Layer 7 of a small transformer language model trained on English Wikipedia (14 layers, counted from 0, width 128).
A neuron's activation on a vector x is GELU(weights . x), where the dot is the dot product.
The model reads these tokens: "ing" "le" " \"" "M" "or" "r" "in" "h" "a" "\"." " L" "ater" " he" " rec" "ord" "ed" " se" "ver" "al" " C" "re" "o" "le" " al"

The vector x that enters this layer's MLP at each token. A number n stands for (n - 500) times 0.01.
0 "ing": 322 423 202 251 292 480 549 263 370 437 469 408 612 693 649 506 488 486 457 551 557 555 678 478 603 492 430 478 761 363 528 497 577 429 401 409 536 437 568 445 568 580 658 772 666 377 506 268 536 764 582 494 633 598 564 763 713 414 472 261 367 753 725 553 272 379 377 562 422 607 514 164 510 549 541 458 423 561 550 411 481 422 102 552 474 412 747 566 465 426 548 290 566 327 297 611 652 447 531 487 492 847 633 593 454 504 488 325 497 587 490 637 589 368 732 638 654 427 572 256 634 661 357 208 476 462 370 534
1 "le": 455 476 512 344 458 327 644 336 436 567 374 514 670 473 666 596 413 247 298 569 675 469 767 692 436 551 454 455 537 479 518 409 459 655 622 481 481 549 753 282 572 440 698 644 573 484 636 130 253 476 752 268 668 544 610 451 555 615 378 177 646 551 652 498 124 392 443 502 397 692 539 349 430 657 579 445 495 495 499 578 452 428 288 519 496 393 651 699 524 433 613 219 588 346 320 550 654 689 578 472 527 834 624 242 343 525 467 363 721 545 425 606 463 572 701 414 519 435 584 219 497 448 351 552 659 251 461 629
2 " \"": 423 429 443 326 594 604 616 276 411 468 514 477 454 654 733 533 487 482 462 624 533 556 728 537 528 607 778 452 487 525 617 510 341 418 390 571 448 492 697 361 325 537 708 715 526 273 518 167 574 564 572 553 650 551 466 451 596 527 356 237 559 565 858 538 223 259 479 338 458 760 372 458 429 641 435 434 351 651 460 439 393 304 230 677 213 319 624 722 578 529 438 207 580 405 309 499 447 597 479 667 619 788 589 399 507 426 446 338 693 493 533 659 646 393 601 466 456 673 427 243 606 725 557 360 340 543 349 682
3 "M": 532 347 468 295 491 708 599 280 401 530 531 450 417 641 573 546 558 609 379 671 667 471 742 576 455 558 628 662 455 482 482 489 263 442 420 533 441 437 603 441 425 454 625 713 757 417 306 181 635 510 556 525 627 689 428 429 635 674 456 442 242 541 776 649 107 397 463 546 387 723 377 639 335 685 616 623 371 721 314 573 369 285 293 317 267 178 600 552 508 484 553 464 587 428 413 504 472 684 445 596 410 787 545 293 432 330 470 454 772 424 451 605 644 588 439 509 658 551 417 375 470 434 451 481 506 606 337 715
4 "or": 371 455 480 407 379 568 456 211 416 465 615 410 769 565 748 569 561 568 346 670 651 318 666 442 534 640 695 700 494 510 546 611 473 506 357 557 472 548 616 75 544 655 639 609 600 621 221 144 370 448 597 552 580 724 327 486 544 582 274 543 623 537 617 592 284 363 410 748 428 761 377 347 331 632 390 459 392 527 531 503 542 472 416 257 433 390 683 527 511 396 496 536 689 356 537 560 457 752 632 536 483 703 572 588 246 378 523 515 725 441 459 507 314 323 539 467 327 267 438 283 481 372 501 584 413 693 509 770
5 "r": 371 292 553 401 426 686 555 422 468 409 466 430 477 301 826 519 465 630 371 655 576 341 612 491 327 613 649 610 474 518 494 590 488 623 461 444 390 504 741 166 496 579 727 661 505 768 402 352 424 542 624 432 437 705 381 244 654 517 337 243 422 577 635 591 351 654 396 714 481 703 452 328 394 828 545 210 395 646 477 480 587 444 308 429 530 384 541 423 498 458 495 448 659 254 429 780 632 765 569 593 471 725 505 594 267 515 427 504 770 612 342 641 309 473 512 533 330 507 287 541 346 579 443 576 523 333 390 569
6 "in": 428 232 557 309 477 700 532 385 328 436 423 302 551 274 957 525 361 568 287 521 688 293 658 460 397 639 687 614 382 564 449 389 421 623 511 522 494 511 629 320 695 530 738 568 416 598 471 361 439 379 699 372 530 675 393 361 645 535 416 412 519 439 550 517 254 550 586 519 397 631 741 531 399 719 535 362 564 465 476 557 449 337 408 407 578 240 730 459 547 309 337 383 567 363 476 573 697 703 598 557 505 934 461 463 398 488 608 467 689 491 600 453 346 436 755 378 513 598 429 504 355 743 605 680 391 173 362 594
7 "h": 481 366 444 343 459 552 570 435 372 577 492 453 612 143 704 543 439 566 341 606 635 332 568 462 352 613 531 513 416 350 431 532 515 610 574 404 419 718 642 119 646 364 747 462 456 522 428 345 472 508 483 476 578 664 436 385 667 598 377 158 637 403 493 690 348 428 620 521 476 754 444 771 597 718 576 488 530 545 347 428 488 548 395 295 470 252 642 497 524 370 409 514 768 218 476 620 598 812 797 577 310 715 615 302 351 404 493 383 598 482 490 545 392 465 751 581 791 542 356 334 557 603 419 544 441 328 418 596
8 "a": 503 366 280 447 522 496 576 358 259 698 579 406 524 302 733 577 285 429 347 619 673 399 845 402 524 673 668 504 389 561 272 313 534 433 589 518 443 565 677 293 618 358 677 644 520 441 513 252 524 391 560 227 488 723 364 446 654 707 396 546 735 601 709 604 269 399 499 671 417 685 552 500 548 597 623 357 428 766 401 641 356 420 260 299 436 298 637 429 569 482 368 364 597 331 505 544 520 531 619 688 403 663 392 311 453 529 507 556 543 598 420 643 343 640 773 278 485 562 361 280 437 615 620 613 584 562 345 578
9 "\".": 336 339 646 240 521 622 675 332 352 432 512 356 485 617 636 528 425 441 375 585 542 609 673 433 640 512 699 394 615 306 400 483 493 289 525 504 428 710 700 484 375 521 701 903 545 578 453 288 592 412 532 574 433 472 334 655 543 548 450 295 542 676 874 467 163 229 531 505 397 700 495 379 404 533 481 472 300 587 456 512 307 537 167 496 490 507 678 766 476 481 614 214 440 414 382 581 492 693 558 608 488 893 574 384 423 414 490 433 730 605 532 683 472 379 534 366 430 582 559 229 582 669 532 353 589 547 280 512
10 " L": 528 332 259 407 538 635 609 364 297 393 492 347 438 648 727 492 422 640 362 459 651 455 693 585 595 624 524 489 558 678 339 451 375 529 505 381 625 444 673 564 603 597 699 683 595 543 501 217 696 533 694 544 566 491 307 546 682 567 335 159 427 322 616 545 153 472 506 569 471 560 461 635 471 617 690 526 361 724 206 456 250 347 371 364 517 525 668 564 544 422 543 443 690 484 436 655 607 755 366 515 292 647 521 455 223 315 484 495 734 418 370 637 422 622 514 363 586 529 278 358 545 482 416 443 578 410 326 808
11 "ater": 512 513 507 517 590 584 405 317 462 350 497 481 493 705 873 597 472 562 254 512 770 505 770 633 449 507 493 383 662 477 350 501 445 462 485 419 650 744 529 466 564 488 798 707 591 526 314 316 418 422 659 461 410 719 448 534 606 233 302 211 574 683 645 516 59 372 440 598 485 573 447 536 466 490 451 326 485 559 504 601 480 390 290 395 483 524 727 659 373 503 511 257 753 448 424 568 466 642 726 449 248 917 558 441 500 426 554 388 631 396 412 676 287 419 681 410 626 362 400 562 439 419 405 499 714 443 277 368
12 " he": 629 440 393 464 588 475 523 335 420 418 462 547 640 526 619 572 271 665 251 636 481 545 663 553 502 488 709 494 727 503 472 726 288 455 461 563 443 543 795 507 597 486 791 675 625 378 532 391 490 486 684 522 609 426 387 540 580 294 346 129 633 522 675 502 295 351 518 793 460 670 412 526 496 562 499 359 280 419 494 712 262 455 348 451 218 503 577 630 349 680 338 193 731 499 468 647 522 765 358 395 209 647 518 475 269 388 737 403 552 488 480 597 668 425 583 407 655 483 335 282 560 572 460 414 648 437 268 614
13 " rec": 587 415 395 568 547 553 367 371 261 456 354 516 512 778 661 500 397 591 283 560 601 473 690 767 501 445 604 386 511 533 548 505 491 430 289 670 696 400 750 271 513 623 522 822 550 587 589 390 508 448 638 748 614 431 267 419 607 515 199 149 543 489 692 598 68 271 413 685 534 705 677 467 665 510 344 438 416 547 485 541 367 612 283 539 482 430 538 665 426 542 453 224 548 546 479 481 573 703 577 499 398 678 632 487 264 386 545 529 692 593 661 539 526 495 439 350 520 407 182 541 669 702 445 399 507 271 303 429
14 "ord": 490 303 263 469 661 571 468 446 287 445 332 401 484 765 489 555 163 482 320 646 774 399 637 609 381 517 574 551 591 471 493 308 461 430 449 466 299 706 827 514 292 659 706 817 713 537 516 293 539 237 706 579 392 422 403 342 520 443 482 185 659 504 639 676 55 504 409 528 336 644 445 505 552 481 384 494 532 593 513 630 383 468 306 582 528 502 674 732 370 605 609 463 647 380 444 387 587 641 639 489 359 652 523 486 378 678 484 526 617 375 594 452 525 342 585 568 710 546 452 483 702 610 237 532 659 383 328 472
15 "ed": 588 351 298 438 441 443 627 311 212 351 459 420 591 678 480 427 241 362 337 578 521 490 668 683 452 404 477 575 684 477 408 565 232 490 367 428 311 688 771 436 393 667 708 851 609 582 451 187 578 409 546 427 555 518 523 659 446 389 384 202 824 564 650 539 93 484 520 484 443 690 524 455 493 514 486 616 445 549 604 696 276 338 341 351 569 434 629 647 659 542 454 281 638 388 435 458 532 638 586 663 537 792 624 394 429 506 600 523 499 503 540 604 526 524 572 619 703 504 427 339 668 572 473 423 649 319 347 317
16 " se": 692 587 410 358 386 472 653 328 532 588 288 565 465 727 664 467 310 412 389 556 541 442 644 518 434 561 725 498 576 522 326 510 220 566 629 384 316 301 850 328 684 481 614 645 498 281 579 356 404 358 609 375 439 721 472 524 475 338 231 130 438 444 769 451 50 262 460 647 357 709 345 308 454 711 401 385 367 492 622 584 369 359 327 462 411 558 471 763 674 552 598 368 518 492 445 616 570 675 452 484 486 622 570 515 274 433 712 640 641 605 597 739 627 508 509 437 465 649 402 514 659 598 504 657 559 444 396 636
17 "ver": 641 677 553 616 402 481 524 494 501 747 399 359 619 642 542 492 489 523 318 453 570 364 587 678 478 422 521 184 452 437 391 482 372 499 832 384 472 410 676 248 469 560 680 599 445 448 516 355 462 471 615 554 575 691 581 387 544 506 281 315 451 414 977 706 201 413 419 693 536 732 533 479 381 710 383 545 429 421 518 741 388 413 148 425 554 405 703 512 688 361 577 301 664 369 388 560 568 488 463 630 411 718 521 587 417 393 607 317 535 417 507 717 482 342 572 544 292 502 442 474 537 508 588 827 408 490 110 488
18 "al": 485 396 170 468 423 561 837 459 478 494 326 309 683 673 594 494 525 461 281 455 563 328 666 566 390 396 447 576 710 453 518 672 390 344 654 424 367 583 638 443 383 456 721 642 458 495 508 227 475 520 613 355 508 612 269 610 504 603 181 186 597 388 781 516 118 415 531 626 434 687 561 439 555 712 402 658 310 550 659 579 572 411 365 430 289 258 569 697 570 403 523 437 556 458 504 505 584 550 629 462 396 669 767 739 453 324 528 413 646 384 500 564 416 413 580 582 441 571 477 510 525 682 512 790 434 581 259 516
19 " C": 475 302 446 442 495 578 502 320 341 453 544 334 475 664 610 501 394 585 394 504 786 447 672 658 358 600 370 611 385 593 424 420 300 441 501 612 742 391 536 408 559 427 667 751 600 557 443 224 530 545 565 364 769 419 354 500 684 625 229 199 355 361 538 641 205 456 436 598 484 714 484 590 417 489 482 639 417 785 413 589 313 312 308 492 235 320 455 525 512 610 601 407 651 318 570 679 718 610 240 665 289 538 661 414 354 559 574 544 661 429 336 558 465 444 484 543 583 479 310 497 536 691 466 672 481 557 519 827
20 "re": 345 456 502 470 407 593 401 409 533 297 604 651 538 459 840 514 250 493 320 465 896 469 577 733 395 691 571 736 521 538 652 460 386 639 524 507 471 377 583 184 638 420 780 677 646 565 367 374 384 410 835 329 599 461 381 447 505 668 343 360 611 242 496 605 33 404 581 591 645 610 309 329 372 469 377 322 522 529 573 426 438 395 260 382 454 418 740 606 472 619 552 330 735 462 626 660 689 516 492 496 308 591 491 328 273 428 474 602 644 462 478 561 544 550 472 553 528 481 167 528 446 620 569 539 770 522 454 473
21 "o": 555 486 409 473 402 613 684 412 382 490 415 364 646 471 764 588 406 404 285 663 837 460 741 350 381 588 484 407 344 422 422 379 513 540 528 664 529 470 781 183 663 294 655 508 673 489 444 381 483 405 538 427 627 600 377 434 520 432 423 345 655 220 694 723 269 590 525 550 495 608 584 442 370 471 620 427 344 518 467 592 284 553 337 370 384 353 805 600 367 396 205 268 593 398 579 478 677 470 583 683 206 580 598 552 337 613 509 590 469 607 348 593 497 512 796 361 397 638 306 585 687 669 557 620 601 226 483 737
22 "le": 545 593 620 361 456 365 579 573 412 645 479 468 783 402 717 603 358 305 348 524 758 547 725 660 419 626 496 446 492 494 568 255 456 630 573 494 399 631 726 314 640 383 675 607 456 592 483 297 219 264 601 285 720 500 511 513 564 720 348 130 641 342 675 525 241 458 526 520 445 496 620 399 455 601 374 325 484 468 485 587 208 524 305 332 462 269 694 629 385 498 571 280 649 304 505 646 672 647 546 669 292 714 487 231 432 484 451 448 652 457 386 606 403 601 672 418 519 537 348 672 514 502 533 707 646 328 411 645
23 " al": 641 575 353 444 423 518 487 418 260 432 567 527 654 480 619 510 333 498 430 671 594 465 585 651 394 457 615 709 628 615 487 464 591 422 450 579 371 440 574 356 625 518 759 507 607 509 503 419 615 406 628 461 529 565 230 399 582 509 204 108 481 269 667 631 268 329 418 666 667 607 556 552 652 775 357 377 262 682 578 255 331 432 339 497 481 542 666 653 554 579 628 201 745 380 582 538 484 735 564 665 343 715 770 387 339 385 524 362 610 603 473 461 590 503 500 310 380 481 193 295 584 640 525 590 445 346 271 663

Each question shows the input weights of one neuron of the MLP. A number n stands for (n - 500) times 0.0015.

n329: 519 579 584 421 486 516 522 489 551 497 606 508 306 475 481 389 428 570 537 606 503 534 508 531 462 360 446 421 421 533 607 435 383 565 590 593 552 589 619 514 452 377 409 503 424 457 494 612 545 459 486 384 481 515 583 449 494 613 544 675 671 591 397 423 422 532 597 395 649 475 670 649 481 421 439 285 535 573 417 516 262 411 535 549 525 546 411 295 358 704 566 418 603 529 556 677 397 530 365 508 529 528 587 445 589 513 579 576 380 709 452 535 357 529 565 475 500 519 486 265 593 503 343 567 402 450 627 374
On which token does it fire most, and how strongly? 8 "a", at about 1.6

n104: 483 462 365 513 445 522 549 673 576 723 582 592 610 395 614 417 577 460 494 546 491 584 486 428 682 414 489 399 562 453 503 631 324 407 492 511 532 440 438 407 500 377 698 355 641 476 553 569 581 361 376 644 541 560 456 483 497 592 347 506 376 468 494 429 606 460 544 497 717 409 561 520 550 470 503 529 319 537 663 564 492 459 520 633 462 589 730 438 440 556 457 548 338 445 411 657 375 409 557 424 439 320 497 514 497 433 451 475 313 595 601 564 523 378 538 416 580 441 374 458 585 583 528 578 344 461 562 551
Which token does this neuron like most? 23 " al"

n117: 436 437 709 372 497 611 612 563 556 491 641 448 399 698 574 513 475 503 475 535 494 693 500 411 521 530 634 571 368 654 524 590 654 326 557 479 348 415 409 525 334 469 390 510 512 621 559 389 680 509 531 659 476 493 565 478 434 490 609 472 470 379 592 298 396 313 534 500 333 525 558 446 617 470 485 287 360 429 559 411 448 537 548 626 664 275 711 475 557 327 602 556 356 423 491 692 390 418 452 441 388 422 422 613 586 518 443 625 449 510 686 582 440 534 557 494 661 444 519 488 458 299 649 545 322 587 375 446
Which token does this neuron like most? 9 "\"."

n142: 411 631 488 640 482 318 384 527 309 711 429 481 669 337 509 554 280 551 474 446 533 591 607 528 564 578 710 563 560 450 699 478 418 538 391 391 513 548 598 639 320 668 425 448 484 589 435 710 769 530 406 500 607 371 480 553 490 481 540 685 451 476 562 303 357 359 645 663 368 392 373 742 488 458 334 369 465 475 488 542 594 463 458 557 558 597 534 575 355 568 487 556 412 604 391 621 537 469 469 396 423 550 481 497 663 518 391 456 570 490 450 636 446 468 615 528 561 420 414 413 283 456 500 439 438 403 461 589
Which token does this neuron like most? 12 " he"

n399: 417 604 457 632 492 514 679 446 404 447 692 592 453 500 492 457 463 444 641 624 494 291 489 480 519 492 313 731 576 388 495 452 574 588 628 560 468 380 509 762 588 506 471 474 591 535 528 603 635 462 540 568 401 614 491 635 509 445 508 421 511 317 345 546 693 353 637 450 417 581 508 529 460 622 373 411 526 497 395 661 561 561 506 500 445 467 450 452 503 419 488 314 435 334 520 552 483 542 605 421 564 486 500 392 492 508 394 438 525 526 554 665 368 584 644 497 348 465 555 565 552 426 392 509 547 374 635 383
Which token does this neuron like most? 7 "h"

n303: 530 488 597 534 527 273 619 769 503 538 227 494 480 464 488 701 500 410 466 401 541 701 488 578 506 523 402 430 336 428 575 503 562 479 574 591 578 401 429 558 586 669 465 638 427 572 509 401 467 515 521 368 340 494 567 643 689 500 545 601 583 674 404 429 639 519 349 599 574 617 443 441 483 602 569 561 541 399 462 471 320 521 449 435 432 494 560 461 379 346 525 476 585 576 678 438 419 437 675 509 638 552 302 488 473 348 515 494 435 353 333 600 571 337 579 600 345 448 565 597 592 509 572 541 404 306 477 441
Which token does this neuron like most? 17 "ver"

n348: 406 311 364 445 470 410 539 610 611 576 497 476 506 711 667 419 403 456 349 443 526 478 590 598 539 588 451 223 545 518 477 672 481 398 467 512 692 635 565 659 578 347 612 414 550 500 583 651 371 623 420 636 434 438 707 586 516 503 572 438 624 518 485 569 601 591 509 485 449 500 588 299 628 497 732 609 491 441 550 435 514 564 468 241 557 319 485 534 575 371 617 592 565 487 564 584 476 452 368 416 456 271 472 518 497 473 396 469 426 392 460 419 494 617 476 680 370 532 440 430 512 384 554 674 357 543 311 381
On which three tokens does it fire most, strongest first? 18 "al", 17 "ver", 0 "ing"

n125: 655 425 474 522 305 532 500 632 533 540 322 524 458 529 488 473 594 489 534 482 441 581 548 541 656 526 593 530 745 408 455 601 618 578 615 537 399 385 533 358 536 556 522 457 401 591 550 509 494 468 443 548 526 434 469 402 728 436 389 611 296 483 479 485 497 567 651 506 529 556 467 385 582 520 450 463 472 189 463 511 542 356 478 708 687 506 315 318 532 512 506 542 422 478 633 621 438 538 261 398 512 572 401 295 629 334 434 524 546 472 545 424 346 597 509 621 418 452 582 619 413 570 289 525 550 545 371 536
On which three tokens does it fire most, strongest first? 5 "r", 17 "ver", 16 " se"

n166: 606 515 457 544 338 321 387 452 349 477 729 419 397 523 565 471 430 593 724 427 448 638 566 484 495 520 426 521 467 552 430 463 529 436 648 582 449 559 375 468 620 495 484 576 614 385 400 409 484 482 434 553 402 514 450 492 556 438 420 534 637 643 578 489 503 554 570 399 544 427 388 505 371 401 461 374 576 511 676 636 453 482 530 390 503 587 490 468 357 547 370 413 434 710 555 521 448 523 477 360 598 481 624 663 529 515 480 503 564 386 358 522 596 502 574 484 526 528 551 613 449 457 358 552 474 526 543 345
Which token does this neuron like most? 11 "ater"

n238: 552 580 463 373 474 486 561 554 618 444 517 588 448 494 632 554 657 492 676 533 636 497 536 515 520 480 195 399 523 711 775 509 515 559 503 449 464 467 378 548 518 594 546 549 607 581 680 618 453 523 423 533 457 610 351 417 464 491 627 545 584 379 352 617 518 536 383 494 540 593 477 401 486 511 459 579 485 479 551 590 478 296 442 434 393 766 380 532 417 521 524 515 303 261 365 632 456 325 413 711 558 562 589 512 480 591 414 470 537 491 459 458 572 451 494 447 430 522 449 385 442 425 381 345 450 653 537 320
Which token does this neuron like most? 0 "ing"

n346: 675 508 617 519 460 407 523 557 718 436 542 472 505 581 462 500 566 636 508 455 375 510 625 600 705 409 381 508 582 515 439 477 615 581 583 487 574 587 490 369 388 503 435 449 383 544 531 442 516 460 518 581 550 365 527 598 590 651 364 734 497 638 475 613 523 442 600 419 442 503 585 558 546 415 388 389 519 456 567 399 517 447 492 407 421 370 503 371 533 505 620 549 630 489 500 576 428 380 429 573 500 612 497 401 452 277 550 487 377 508 575 598 458 610 542 433 464 510 397 446 480 403 368 412 523 428 520 455
On which token does it fire most, and how strongly? 17 "ver", at about 0.96

n360: 510 505 515 619 629 520 523 570 435 443 404 436 386 454 670 542 519 416 428 566 669 469 510 407 513 383 513 573 585 531 604 435 474 526 563 399 567 468 587 537 392 523 419 462 599 537 531 381 526 503 317 400 439 533 475 680 521 497 424 390 406 550 364 442 492 487 505 387 467 582 454 529 529 538 651 423 348 443 401 550 485 582 578 346 426 603 505 355 548 446 497 438 455 551 510 460 485 477 541 351 666 505 591 303 364 677 508 565 455 441 659 520 460 553 503 596 421 634 603 583 518 571 592 197 461 435 557 518
On which three tokens does it fire most, strongest first? 15 "ed", 10 " L", 9 "\"."

n257: 480 619 550 663 412 527 427 586 542 479 616 510 723 564 655 467 411 502 372 559 513 513 472 616 584 441 563 370 541 537 436 587 495 573 473 524 449 462 510 543 437 569 536 379 327 472 498 536 617 442 472 427 388 500 492 410 602 643 614 495 534 545 377 556 690 630 549 338 422 626 545 693 484 457 473 462 538 508 376 564 484 488 516 507 637 336 549 413 585 498 595 515 584 358 421 404 591 493 388 477 518 462 385 618 394 440 539 470 471 284 463 592 452 431 459 530 480 481 409 520 510 439 505 436 458 495 514 510
On which three tokens does it fire most, strongest first? 17 "ver", 7 "h", 6 "in"

n235: 354 475 509 521 636 687 491 473 345 386 497 591 529 466 328 381 516 726 549 374 371 586 370 588 674 500 513 528 561 531 491 475 596 437 393 595 474 510 481 340 439 732 526 471 408 449 679 436 554 485 360 484 691 503 487 399 561 468 556 487 413 482 397 371 387 474 584 497 661 591 547 474 437 667 367 687 451 228 479 473 497 553 447 457 506 497 475 573 387 506 367 332 210 657 638 584 456 494 713 729 467 656 538 562 391 576 595 684 466 591 573 500 420 368 534 409 559 419 571 469 417 279 543 464 685 557 555 577
On which two tokens does it fire most, strongest first? 13 " rec", 9 "\"."

n135: 542 538 310 437 355 400 512 588 558 356 434 635 336 587 434 491 593 607 456 584 395 454 555 440 544 474 460 482 650 563 613 679 630 534 715 679 441 549 377 485 534 506 443 604 387 627 542 429 786 375 402 546 654 506 343 442 379 728 438 531 512 578 461 407 422 453 482 330 435 461 458 590 646 389 533 494 559 277 465 503 503 536 446 518 548 597 494 567 429 736 328 463 394 440 606 553 593 530 548 472 375 641 448 422 524 477 512 344 238 525 381 618 531 430 432 361 560 364 664 515 399 525 584 494 491 445 462 599
On which two tokens does it fire most, strongest first? 12 " he", 9 "\"."

n424: 585 606 437 459 467 316 564 572 612 556 438 531 329 479 472 648 541 470 411 595 415 388 547 481 578 556 413 572 482 503 494 587 686 768 560 473 770 320 189 491 403 627 503 471 600 438 379 630 469 348 659 528 585 744 265 463 395 392 315 488 479 518 445 592 614 430 543 418 673 479 623 519 468 593 405 482 506 516 357 298 480 684 435 467 467 383 595 540 569 630 436 590 533 461 540 513 583 335 603 303 583 497 413 518 411 509 431 422 416 663 441 594 551 678 416 488 628 459 620 512 564 535 482 503 411 376 473 516
On which token does it fire most, and how strongly? 23 " al", at about 1

n288: 645 486 516 423 542 439 539 423 415 430 484 359 354 455 418 387 340 590 503 369 431 460 580 412 613 614 614 511 525 486 546 531 558 391 585 514 500 387 503 468 497 415 340 485 572 608 557 523 463 703 437 520 503 464 345 480 454 500 411 529 475 633 430 419 548 500 477 595 558 598 486 662 666 601 508 533 681 360 421 486 308 321 553 533 341 514 478 435 373 585 497 258 643 382 438 471 385 480 431 471 526 446 625 436 738 576 500 606 467 652 568 524 670 495 445 421 603 614 686 531 519 535 433 629 396 367 631 396
Which token does this neuron like most? 12 " he"

n215: 439 437 680 432 624 669 513 529 541 598 497 484 457 583 607 541 494 619 572 409 514 402 533 670 563 503 519 473 461 513 567 443 481 497 508 408 475 307 549 577 388 710 424 377 612 405 508 517 389 542 500 552 341 552 454 630 381 522 532 579 556 547 519 713 546 555 503 409 529 556 425 586 533 492 652 500 595 467 451 334 640 407 370 573 569 555 374 411 566 349 358 334 435 483 664 464 511 409 611 481 310 388 658 559 471 443 526 486 545 603 391 549 541 455 474 298 606 518 602 411 389 596 391 453 554 559 438 464
Which token does this neuron like most? 2 " \""

n406: 307 703 467 500 434 443 548 379 346 488 491 543 383 642 637 334 494 456 371 396 651 525 599 500 470 538 448 540 717 491 515 549 656 488 497 411 478 600 283 497 590 414 401 452 497 716 390 487 552 722 454 543 641 317 516 629 491 449 497 633 533 544 506 528 518 362 396 446 702 494 494 666 517 429 449 509 415 457 594 441 523 494 657 298 386 592 409 429 324 635 538 654 509 446 411 541 512 485 530 525 532 447 438 515 555 435 553 599 527 722 595 416 634 631 574 347 334 447 353 423 518 372 642 668 323 472 358 384
On which two tokens does it fire most, strongest first? 23 " al", 4 "or"

n295: 475 439 470 402 483 655 480 752 463 492 454 486 471 497 477 433 578 497 625 544 646 569 549 378 489 524 497 506 451 469 468 571 523 403 525 607 474 289 348 480 681 523 627 559 348 527 409 488 480 481 586 557 603 391 545 343 317 485 475 826 503 481 402 404 381 445 517 394 547 722 588 459 677 412 601 318 462 574 443 334 439 500 571 552 427 618 424 440 483 418 561 480 525 633 469 517 396 385 725 477 418 420 520 472 517 497 409 463 461 474 497 478 674 460 393 557 439 535 393 483 336 569 570 462 348 455 552 685
On which token does it fire most, and how strongly? 20 "re", at about 0.68

n95: 651 492 497 519 434 369 447 583 536 441 534 490 512 607 503 434 598 584 473 404 465 542 377 546 641 339 471 549 362 673 601 495 495 385 651 543 519 381 623 524 274 376 627 468 442 421 583 444 445 439 490 566 571 417 639 443 527 270 718 508 378 555 446 426 418 481 438 405 475 575 559 367 542 447 531 520 521 607 478 527 534 528 462 460 604 495 541 651 485 588 484 656 575 505 487 574 585 408 373 450 543 503 537 464 479 408 359 455 445 521 344 421 627 635 500 743 454 564 495 446 497 460 561 468 441 469 485 468
Which token does this neuron like most? 0 "ing"

n197: 274 537 463 474 463 280 503 416 497 543 507 652 354 493 576 433 589 527 400 525 358 605 805 459 537 450 497 455 524 749 569 503 443 626 321 200 386 518 581 567 680 465 293 514 749 576 330 511 570 466 381 349 418 153 588 486 504 507 582 427 459 517 256 730 600 575 448 466 531 411 652 418 447 611 469 440 500 416 507 437 376 545 457 503 548 439 603 462 311 590 489 542 480 612 638 801 503 538 626 609 593 514 535 411 431 523 594 328 621 453 535 467 429 519 466 638 203 420 472 434 452 334 507 468 724 462 547 779
On which three tokens does it fire most, strongest first? 22 "le", 5 "r", 1 "le"

n14: 532 483 469 395 449 546 353 397 400 502 446 530 460 471 433 558 569 505 485 344 393 500 553 567 415 476 610 430 686 478 661 438 535 595 488 534 490 625 608 452 657 465 422 466 528 346 500 640 467 432 525 528 602 492 655 317 607 341 522 450 417 502 539 480 505 513 418 362 522 419 498 393 559 632 439 553 428 615 529 431 324 544 544 573 480 500 591 660 403 488 523 497 618 516 418 566 520 512 544 653 616 417 490 483 525 464 483 397 483 500 450 384 467 475 428 560 500 612 462 605 683 533 576 467 493 657 596 355
Which token does this neuron like most? 2 " \""

n335: 482 373 517 461 355 636 340 506 226 531 416 691 539 599 541 352 470 483 512 752 497 357 575 615 408 426 437 506 405 432 486 539 681 383 486 333 573 570 503 485 536 485 382 543 590 370 547 536 679 471 476 497 517 481 594 589 348 353 535 431 503 457 579 506 527 652 636 532 611 524 488 591 570 497 579 514 683 294 341 412 444 579 540 394 512 514 432 625 281 645 362 548 414 503 334 645 444 406 384 617 570 401 530 497 673 620 549 569 463 580 354 522 597 594 428 541 658 358 527 482 567 572 544 512 591 476 594 370
Which token does this neuron like most? 15 "ed"

n457: 570 771 483 453 549 477 514 477 387 486 511 597 555 570 494 777 418 633 476 476 357 637 521 647 529 458 292 577 420 377 747 553 443 494 526 322 491 524 470 566 488 668 392 482 616 444 497 521 370 483 446 360 451 453 522 343 521 573 382 417 477 703 427 518 503 473 353 520 451 579 611 440 486 517 451 506 433 628 367 415 617 669 746 511 578 448 456 677 511 412 664 613 506 356 565 675 444 596 659 473 591 494 310 451 482 537 483 560 523 592 586 606 446 530 434 426 442 325 497 400 410 380 497 393 488 420 506 599
Which token does this neuron like most? 1 "le"

n371: 333 531 331 377 543 693 477 514 518 528 478 396 552 483 433 580 581 506 530 284 426 556 562 616 503 634 374 459 472 517 430 445 655 465 642 409 593 509 595 441 308 544 591 497 556 519 643 608 374 560 529 470 329 469 611 573 395 491 489 482 773 668 503 473 442 494 311 428 477 480 570 560 555 630 451 441 720 400 584 427 437 497 500 472 431 409 520 442 426 346 488 755 455 370 497 467 448 595 583 453 521 447 541 563 416 517 435 423 401 400 409 412 658 375 370 582 701 288 593 398 554 482 506 512 622 518 461 684
On which two tokens does it fire most, strongest first? 14 "ord", 0 "ing"

n340: 551 581 470 741 485 670 587 541 555 491 526 375 486 370 527 453 459 447 667 563 526 503 540 540 551 529 574 460 509 664 570 528 522 398 435 432 425 466 460 432 553 476 436 446 420 515 396 368 438 509 552 568 560 718 577 598 456 670 539 404 319 400 458 394 588 481 543 394 485 546 500 600 671 491 410 529 591 620 573 409 546 694 602 562 380 458 327 509 479 460 554 445 364 694 485 569 524 660 680 531 544 574 420 609 645 456 470 311 432 367 423 497 325 218 361 622 476 462 375 411 302 438 274 241 607 479 373 650
Which token does this neuron like most? 7 "h"

n240: 443 424 461 551 348 492 503 414 503 473 738 368 473 432 414 515 426 635 654 592 367 445 491 474 522 506 767 569 584 652 538 319 424 456 494 531 686 474 395 599 442 511 452 330 404 604 655 503 402 514 636 515 616 534 491 555 600 610 381 500 384 668 463 429 497 535 317 597 545 526 566 506 522 472 497 365 405 494 453 536 535 489 533 531 443 592 597 535 562 575 331 436 363 560 477 626 451 295 503 387 482 407 613 415 583 578 422 547 508 527 613 366 515 481 525 371 565 472 347 503 300 418 426 354 758 330 483 474
On which three tokens does it fire most, strongest first? 13 " rec", 12 " he", 8 "a"

n121: 526 494 433 482 692 621 494 601 490 469 568 559 494 361 640 567 379 632 850 386 435 691 619 370 465 418 526 546 360 412 581 330 473 576 510 541 446 416 447 550 380 546 678 548 437 528 579 440 362 439 543 649 635 538 207 543 420 503 503 497 693 591 490 594 741 463 598 442 490 506 526 537 469 525 500 293 510 480 469 167 589 558 561 560 420 475 581 592 436 376 372 424 360 360 288 600 373 257 731 586 612 450 516 568 545 393 430 682 510 646 480 348 437 400 497 552 419 613 490 562 500 617 384 327 415 467 409 563
On which token does it fire most, and how strongly? 2 " \"", at about 3.8